Layer 2 of a small transformer language model trained on English Wikipedia (10 layers, counted from 0, width 64). Numbers have three digits each and are written without spaces.
A neuron's activation on a vector x is SiLU(gate . x) times (in . x), where the dot is the dot product.
The model reads these tokens: " f" "ed" "ay" "e" "en" " gr" "oup" "s" " s" "uch" " as" " F" "at" "ah" " s" "ince" " " "1" "96" "5" "." "\n\n" "The" " h" "and" "l" "ing" " of" " the" " in" "c" "ident"

The vector x that enters this layer's MLP at each token. A number n stands for (n - 500) times 0.0027.
0 " f": 591648548488402429539446541441173393376292576497502488542682515618341407505372416561459495471730448503471398440624397470529551466730251621690619670258556303591627540706541531242425567635719428
1 "ed": 611697598592525509562354383352338676402514722610416575611480451466406370461342620598311331510497480395489394199432307464502440437460262575555745502223665276373475528671475455497543577620583511
2 "ay": 688659669452672445584505631446354549587247695414229539456516451605317644488265577422476335588584579497533355459426398556517504568557396576501952431464693337429597544672399494418762473597560481
3 "e": 531600742531454591748420636369430586625505478479472584471631459659345441439494589425477232793485600502588652403477397532668425477431473498547737433404626601400578475799399568618842568548610539
4 "en": 660638612527567643626446528284525442620504431642374560430670522654158697529589721494513471529543649445478359427482372526499436444381459461455729534233530583297444459607518653560759493498486344
5 " gr": 422594631555181451577314577339210504263474409808378488482577529611288515442382563343524621533539548501508594515537280531504616451610452554548490512202517672436527499851547578411333414634512479
6 "oup": 723673704437607531591400430390244651710430562601485644535562376614427749559354423465326444706560603502472342432495440561496601584637357452283601371417523314519647677802465516452396478570623452
7 "s": 655711578573555485572400406210373607549587647630244579423607515637407580595520612465557396438511620606526484316349284526462546415386297577593481401327505602489473591673151582565608571576645500
8 " s": 591546653586290496741294410294479559545340472498324573485671515592430567504511577417502504419624645447517400437622261609524511382641271614728590607236528612590347544612308547388516526588712570
9 "uch": 582559729544679474583486750485367689486411418600418448573611595635432646371437550455724340673640637514493350415473271522494458488515392567551833412288573331408548586391217749442590478512575377
10 " as": 708772652549541509660370440405399720658729465554473680731525511645509672385410658611682510606541554489547595581463410461607583536569292679724475525361630619501546644815513456433510521566491465
11 " F": 673660562531540419676384646404302477390357419509298538465636575654299541526420572487439287483814461473372482526651407456555602479649223622507568576290610480581645556392625569419479518663801467
12 "at": 753427624478613415624430572264237627332448683424359543498560474661346552410522643624315423487594753433380499350573406582624327509570342530581734421464612375458464634476431463538467425544443421
13 "ah": 541564790555556409546436565421484473495484580423532667508479507578329565359527507431415375496686623377360489352521172415564514671661342630408806394348685487251633544684377444539663439492510593
14 " s": 577520683584291471721279410305438556589344495514332569435661488595410538518524551444467514372661679431525424455635293611505521402658202598681565628292513585590304512619364550382499524564707571
15 "ince": 653646740505479471496514523442281615494489522430267597653689569541257531424513450521387411691417516533618370432468448462469587523466200656420728489487557442525369500977290436350741578628425379
16 " ": 730640583570532452595416384411361576456542434370460581608692559639362471727537617330522337526604621466593631471469278704633607423614360625509708557456671634533383513464375529491657536559631423
17 "1": 633644570587531532482415515408347507496508527558445524526675530552315516604401743302335443420628591386581461298614453395501585457514370662506878384336522630394488731459435477601702687529462499
18 "96": 624573653456311483485465641416427717427524433546371438552716506613270518420325681406422487743393606450652497522550446408467522434586462394310673403319672599381423643406557615478719649593582380
19 "5": 741514599483499443503514477351452579462533530673518550487704565562339490590276707340597321599471630477619482414446325349533641411644453475439682342384630624254519651507452542523619581556498536
20 ".": 672777698494663487659486428437413407509485491739513595622602475620418587515359532391524501437493627373612431286632436561531523349559259388400515477413765630299370570728492466604705628560483466
21 "\n\n": 704672607572614638434484534454444601400706482666359508434605625560348482409429467463567511452571630399497322581605432740748547470426203645726390516449574613576551626270527480589679484683559456
22 "The": 558528597508685567300363779336478533563667505396395665459594652589433598446416374574681534425569471404348297438585387584577536624505261664408575574353682621404316776504382503551541467575559412
23 " h": 433493787502346390485394652488374622516434473533456593362616550563281441423502465296294458310718737538553349373509340479597525612514263673573431604392617740601388604755458474447369487557712559
24 "and": 820629849387464445535309689370562498529514682618406640466536430454270556536448548513463466603454650458367306503552482500413507619596341478415736453344561455485520300267296408506479535544412574
25 "l": 560680483467664382690378630381144615631615466726470702376594544642207600445457434282519530509611563527533549390602474396511491696557436471556549509325492618432394360360416609596617493444728602
26 "ing": 559633730570582492572495337238517654535721621693314658436566487839231395415308459462462335584406558543435437545420431432466507517472350643431819486456543553440442568537593482575493461513622666
27 " of": 609702695652555475497542467302501637446615455627433548570571587678291580417314499545646484514517423597428485425485260485508621627544271710578677524371792416434313562593272441556666484558520586
28 " the": 563483608540563498447321740351520497626637477450390701454564618671384623513361448500617528427454515452442269500623391544593548642483272700441629535403748587384347793500418542569565455634570447
29 " in": 635606711574393383606429449386530540425604479620378591666697551701257668477336506654455517570559551503509567463549396512486648662462262660535583588404680380616332698718276399563559500528372465
30 "c": 750521649510500335593318640299300604526644430421446592453560537549202270457584718433497571568631640665619474396613425438676492491518410425286439473310631548534490538439597501317568495639645409
31 "ident": 717562812529732510566552438443349519722430753684568479349593708522313463401509556503438360533395468539483459387261509406506539651595326335361389525134679587492369461808539477445537509504499407

Each question shows the input weights of one neuron of the MLP. A number n stands for (n - 500) times 0.0039.

n0 gate: 404760520463418559319442410441485553629582448396506460370540551539484299531534529397524559516558486435548581449407691586606626332548555590654505559424751246495512618253513421588424491358355808
n0 in: 393576534534522395408516467592573475639511762408538484381550521640286311405536592440571581447574683533484648496418531745519632514473600470457428484604607430391463712393698360490465283550591540
Its three highest activations, in order, are on tokens 21 "\n\n", 26 "ing", 15 "ince"

n176 gate: 417418600479348622549401692418586593508416511737528531438593694453634555584648215502510580351510305346669522490342641404795598512351383446558507634557512709428472436423271470613221369292495322
n176 in: 555377483443352488536329577379518682574523631592663218434461560617500467527637312573330619481342552499434370457355720412724466579371424456495406427428405515492440632388407346613337326266628410
On which token does it fire most, and how strongly? 23 " h", at about 1.4

n39 gate: 461512504512569627444483481562566517479517533604569513425473404530494432483541595425494467531491432465535481638492573531384607583502342585445493525598427580467341516431497310469488484423439498
n39 in: 560524704505489404522444624359557590561542421539380497474570522564568487445441490543374486379550517436470519476446621567373580595446569416518527479580453466597462498485500618561560489489441491
Its three highest activations, in order, are on tokens 26 "ing", 24 "and", 0 " f"

n42 gate: 401488530372473536453611564515635520627501569520645499265734398497357409472574453612416423543435501431550860575422567679562601429445460490511679351344520518518598521470548331453409506532391529
n42 in: 421518583382559508381600590397600388506699490519438490427625476276464346487546538593392519350544619310567581709545443497422524453433474491411774662442574563543574452537465459633565452487380479
It fires most on token 3 "e"

n135 gate: 507363583483387590462292605458714424356403434448463506713589439564591434262617614407392569365329525356776440683483600438420466448405581380645429443471792417486483470276399511559463633514479499
n135 in: 537332539575302390389470593712459599155495442441457575634537487443370439432379477328495604545327578555720503620415359368430430602510489355510621351406617412645597298552571473550530673630485492
On which token does it fire most, and how strongly? 18 "96", at about 4.9

n189 gate: 498344534400694464506574683530721478476465482542409464347441630532306559434481430353613492489453575627645832492386465510542642618535440534613365447514396684582333566373703467491493563432497592
n189 in: 568546448468570546459532691628508386437480377302623380540444635445243510632453372379388519439436342490592682523459400482503391451554517300726614548331714541644386665380602496470545457469477687
It fires most on token 25 "l"

n141 gate: 498420460501506445516463346491445505462366470437635421364456519632492406390425532584397609434657480497485559451530505444534563607422499488445460677514600658463647475555426422473561421377419520
n141 in: 496456465612439479490576653531532609505624490454511644525449489475482530668567436343564447532385465445561516506492531513422475478436483373556521377509385436570435442443510438471483539613715648
It fires most on token 4 "en"

n12 gate: 548614546376573504610571672452598481588474550517561449497556798612389435441605579476564630767534337529607494495424651601434433290389649492466451526356511502473473465473455588643447557510405530
n12 in: 593586378292526349581425686485693495492360357476642483492501642642579463438587505435458669703392327494488422375435565513597222413363584455605430518531511585567492535555506513526518527502418543
It fires most on token 3 "e"

n35 gate: 448572472521355303293322427351557501467568525513635391579527447635496390359631405432401333537506405573531362576319623506487470605602682468395424450458529504441672428323357453438540466492532605
n35 in: 290566522496488367560406539281582397489567420543528769343695497450659474478250583553585524439678543414691607433578535552731622574531602496415474406360322370570409612513489369643391446501396391
It fires most on token 15 "ince"

n153 gate: 438343423617408362657426632274530347579498500426418645472415432456524528621535477459398576463564437546467610457551461481492316465476414571668404340564492478532609282598547444586439415294647484
n153 in: 407396554445607599580692470360535550661697572422412608441423513224593589476630508519426198390597339530486557562727427417462411476572527492658500563426321696394472374572467742662420586413513392
On which token does it fire most, and how strongly? 29 " in", at about 0.52

n122 gate: 575589163438545375681458766562522198504496617357395566624510541491432429504477381446580485681578445672567524429429443353422643389168422581663441531348602484549476446503876606412638583476523520
n122 in: 529664359519409363564345606630746446672517384440241530441380524609438524313389422485458258610591419669493569399463598469507682389242554523690337598326643482496400572348767496579628592529395621
On which token does it fire most, and how strongly? 11 " F", at about 3.3

n89 gate: 342539564465526408444527391271402522449690374357420523456310598470531461389692663526410446330718566192572479743313482551512636623539543351548496431709792293415459487584565455513547604511376516
n89 in: 423562503337546633519588597545418511314399663569465656402302441448414446501481525427445570577384502404486476414443375369557530320372453441552538314472473402458446416456405524440722487470623456
It fires most on token 13 "ah"

n24 gate: 674267302459494580588449411490623464560472539337503541648461497603474567496707686492536575478478355488490563409520593562599539508443544331588540549543803604464601607561526473740540512403447680
n24 in: 531394340431537538592584363453533494704533571360627423526349406581529649369499591432384423645404374509507594252636518579519537401405419501732470456644512628391637472568550328473637385677377516
It fires most on token 3 "e"

n102 gate: 632350440566581490475419512437440385451380472437523421436467430447330635588628478724586534476478650508400557555614455455495407587437334497358509635737556574548557345753437487552458292488546661
n102 in: 513601576470406529598706472591494522502530395439478543531493383513605507340572541353426625408573349509557555529403496630597674446544745422630481582256564320457647528479505434372497667508370376
On which token does it fire most, and how strongly? 26 "ing", at about 0.3

n57 gate: 467496485498475480490509522548502507490478451484512473498471541493482466514460514454505519527468478522503477464526507502506498510514509494543500507454504486491474504484523478483503500495478486
n57 in: 542510489496522467498513524529551482502470511514520502513503518505443497522480496484510495491487486536500512511537509538507520520508540550525466480454475481487451517490542469455495483483499508
It fires most on token 7 "s"

n101 gate: 391698577410535555653413432360600440484703325448330597486384557172599614521690587421538549404574559536623516502448506554452495627594609586570465487381563538251661631452492411464516348243664402
n101 in: 428568455441479441620460470349501434390620259528534489506423607381752352507664390208680485417451619517540343283346338292523542619609432640303504499577502416540558578422456464510401592451641445
It fires most on token 13 "ah"

n18 gate: 645523562604595390530348371418402494568558529493636506561609428678537460590634713718603426420321543419566498498283526588505447569357528332498599336632635570428494386525617436512535631478378551
n18 in: 660550591452685461454699419494532566698537546481718488413423473581468494581564711610641502408283625661483450474365767468550459554366827451547539489627476557342375287456414304519487531622337361
It fires most on token 31 "ident"

n130 gate: 509476424366487357682415586416461610406532399539491318418448570586384248485745495715358538475599445434432551583518608532548540649327299438491628477531325561417578463657455521502476409421477530
n130 in: 592399556543455269591401332466562386460573424489379394395377460636534357386524537471462454344602459374454632700479493566399601535279511436603405430517664502346462473566386588335510497335634556
It fires most on token 5 " gr"

n182 gate: 504645441609476644486643386425376417268491530531367534462399440321932636427461526602340287400446473312283597639546499723444491558505670698229576571374389500469436460645430604516519423418673406
n182 in: 431419320455462543403387411444481600485258409623527373733583298782334575412553615278618378561420494462481451432427339307564504358475501404510440477529448544495541387413546751404717676346486640
It fires most on token 28 " the"

n131 gate: 416440741479580453391434460611608550441556265539494503409518467529560477584518514450395652499624419626472692533431584389468465383506674553617508485562609638398538620341467359701507418454486351
n131 in: 353558565409352426562533546430589231683624529581568387310598525616336313518600392501522436516201527471409465592426592453363353573565270328456575596678426535444471531460398418635222286651678546
On which token does it fire most, and how strongly? 10 " as", at about 0.44

n21 gate: 504583364434614366382660497542736504699424639589578457565853533437620662360301455422363459291358415559458647485505477392542524404487534493425374519659487705576342452637394435559626472708464456
n21 in: 386385508375677432500641305540578450481267515493403521371513618493368584482506624630683466455397564388665496254599570587486602343506722452513210407374535640357395549532537575481524635533456546
On which token does it fire most, and how strongly? 20 ".", at about 2.3

n185 gate: 722413190495548329490486426621342491596576482354480323420566582513615449755358527380429479566495444665498660650374451449550587408470411416613589561421758444555608770421551425592461591506424679
n185 in: 653616512498311495370390515725421646430643641406777416376489526408304732781660532528339555441540333509461610359458478329425505589400472819506558499562522350442783392471405422530604445363674668
It fires most on token 17 "1"

n148 gate: 365675527681437375564409609405645380634523514367558374545601298510532337400529559306493517425347311777589629546499720357543657511567429666611449538453600449453588347326427396509496418584400596
n148 in: 423614417650445573717548632519640438607473489476511438596509388572379486412474498334449458483347406669515539588627603521409380424405456793480534410590680506574501620126340408529469335620374531
It fires most on token 31 "ident"

n92 gate: 407502476606559382422667462666469331577656169503517591459423514412585440545479469277695312508516777507495591435643580677365374358386550640514369477274488689424426536366782488438611535593311485
n92 in: 489438503494526619717551478638407683724568659544647512210616284469613693368407729374366593476360423594688581406310418636603699415521234486513499373703675711678386462372391538564417325550205563
It fires most on token 21 "\n\n"

n86 gate: 510487437559520578470403463449526368646676476566455559576587541369464447615413587507637513603438512367550509449523513494512411345516453588470408485435524577406439280552588512522433569540462412
n86 in: 400442513432516479572449512430419621408380501537493290403618410676516430420552443613346494395617388485500398548302419522559496603517424529440571528581647496537544464358371382651473333589435676
It fires most on token 1 "ed"

n114 gate: 540569321496583674401562589442515467476268580686544556667710407622520403426571627541396704473466526581509556640549340641515349588548585540478443270443405510521435312522580397521358593473692572
n114 in: 266527435434400556703405545544487545451412451527634524576585407441621633605478487484557543705479524576651469507560512558415442615715444567515506391455377491438264449449630404541418619400626378
On which token does it fire most, and how strongly? 5 " gr", at about 0.41

n178 gate: 551468715295457594257414539388422380503324562461607419520485500360305496408308388601582534382579392408490719590527623518547424575400530596542310392385547456249506481421369440510548512361695519
n178 in: 556482455510585641537452676428538574516409542585369380645424560424517642322425523552588468546475405490542502403660372633531429323422557393482536540435363575480549534475192541574464238511430501
It fires most on token 22 "The"

n94 gate: 545504502406526426463499507465453529515549515511499438474474510508477460490516481500491531549453502525448488489499486508442477482422497526527502493474487516496492448481496482514466509500492534
n94 in: 466443488480510512497491468521468549481532524517500495460526478444469454564573435512538518502483490441451526493526478402567431519477468472530512474483519521515530492509497508484479453519480497
It fires most on token 20 "."

n150 gate: 617487481455447542457402423523483388446551399463577358543469402445300528553531773489502329389535429438509436508607453424491659341410448517403458737596337600659601229426344529517481450662252652
n150 in: 594517587388518644357528493458580679411530502626546348480408433545464569626681594452469602395374487449588475572543598378456665589391402592524451598576374586455635278423330479456387312467600521
On which token does it fire most, and how strongly? 24 "and", at about 1.4

n87 gate: 512317388396475682510533553424534387552616662612553578520524456428769692718582452545595334392260235553496382331476494713471559496481350740306334498383361601330285589436565338594430372371643393
n87 in: 272347439503389449503330377206469523461496528726348472374443464686393273487511464648576575228619544438435456647540516345480570720693546644385269668733418391617585478532337524555671577658513489
Its two highest activations, in order, are on tokens 28 " the", 22 "The"

n14 gate: 444622415554513615417466595419587457277581427430522720605868400464810462346306528343452441558374417782606592541395609551295502410363671563645484362230610583325528528534631393471499497395586390
n14 in: 547454256480586624503603409461523440491552477445518393402645316432815494484391516315468326625464593470651472502523364442481578522382367533642515539283537672316586577524653698327579522296274361
It fires most on token 19 "5"

n58 gate: 500549569416409426328552537583601617561497384430589551577519690589401588543353478577494538363598405551452667438592629495584452578261437481354619444487426686564515510675426510634366526534598633
n58 in: 473602469585495471463574436592603646489406493418542546532497530594501668470308562628512425480571528639256644491388623620382479507421559423337592461542340635560547622701459557460558407626569587
It fires most on token 29 " in"

n103 gate: 280597347428456630466574643589558590303884330533557483577556482541453381520714607632604438582481269403712526607467405624574412271621643287568615513471599523411619689327414532558710580475443530
n103 in: 358553487487416577316470607425670676549826399656450415515660458406484414459583433709411439567358387431475490678599314393551532380466705374426534249412503404632419443384458511408758590548452452
On which token does it fire most, and how strongly? 18 "96", at about 4.9

n144 gate: 611430572488543635543500487457617526431554474533481396633425390415550418510588637567464508511702583538495489620282699441538323674420608612632177478406632377586529433466520334338417541405838334
n144 in: 577500550520556563440609717302602379253618519499535529473360632529350323552466422620497435391464490599495298519678406279313642263447749362604538520245474573465288429559629476569602564460384504
Its two highest activations, in order, are on tokens 30 "c", 6 "oup"

n79 gate: 531506523400405618359444458578451500348678540536538567414435546238716397438448548463317650521443455535642401769516339545503367573412513538749422556458705414334617469465565481538451536400718402
n79 in: 433383309568419724476230617191343431555712862792551388576484534459387430424504560460631598566303541559452324673405354550459491458583608371439450460534472449482456390355632550719615477483533737
It fires most on token 21 "\n\n"

n31 gate: 641512390468425363686587420536810374432420484599594413550497603490509331455599629455527485473563418413589240632403565501421665488615643503481561480546487472419404535704515484514698546616500304
n31 in: 518639566300540305656605468401625237518505338453512506585369369482546556260444509492513338465433586502451427476431390546467611454665692538594495490631599534304518552590730606466680465565384270
On which token does it fire most, and how strongly? 20 ".", at about 1.7

n7 gate: 329516551534508544434684590508637463483390563512390450331619436678393341347511514439452474611425325540570647548491460586447398354235541466484465508500613810521395548386666442649463479468512569
n7 in: 448533657515388509420557636498674404479548497629540474457530468559482465396482572423426397506535374588619653544457569512539528245428484487513516494514567681418359453226615571649552512466415554
It fires most on token 18 "96"

n65 gate: 603442496329622480510446482570658558658590511424456394375549368451604732318377349370434275609388337525684500376570371572539624435412420478657489441475520458454703560545287682557509583461281497
n65 in: 451530610551403458669391468334325574280540337690589687606473542376493282451642594608564481458403736413330394656352641586494537669655312554322546474452451323509426515532605334454465367406662500
It fires most on token 6 "oup"

n160 gate: 564285478540388590499463420384354464499486418496534340622504618496598506564362437549541549590429536517547620602420504549499510534502436536650539346339576477461595382605697466479618582439666631
n160 in: 440524605444643422513423518647623506530535562532620612326576429514540440362567692445413405629530474526420526373522474553504490358397563408460601694586604552653409507392370453621348430589407320
It fires most on token 3 "e"

n181 gate: 520541548503513448485462486519518557549504514422525483430473552571475502527491463509524502532488474536464434464485521483492497504476567505476478496509503482518486468494467502571489464496531547
n181 in: 531534466493499458493463460509491496541528555464547487472485537555509488505452466501469513543429486518465432431490460518522507529504575535483475463496483487473488464462545499543491492480551500
It fires most on token 26 "ing"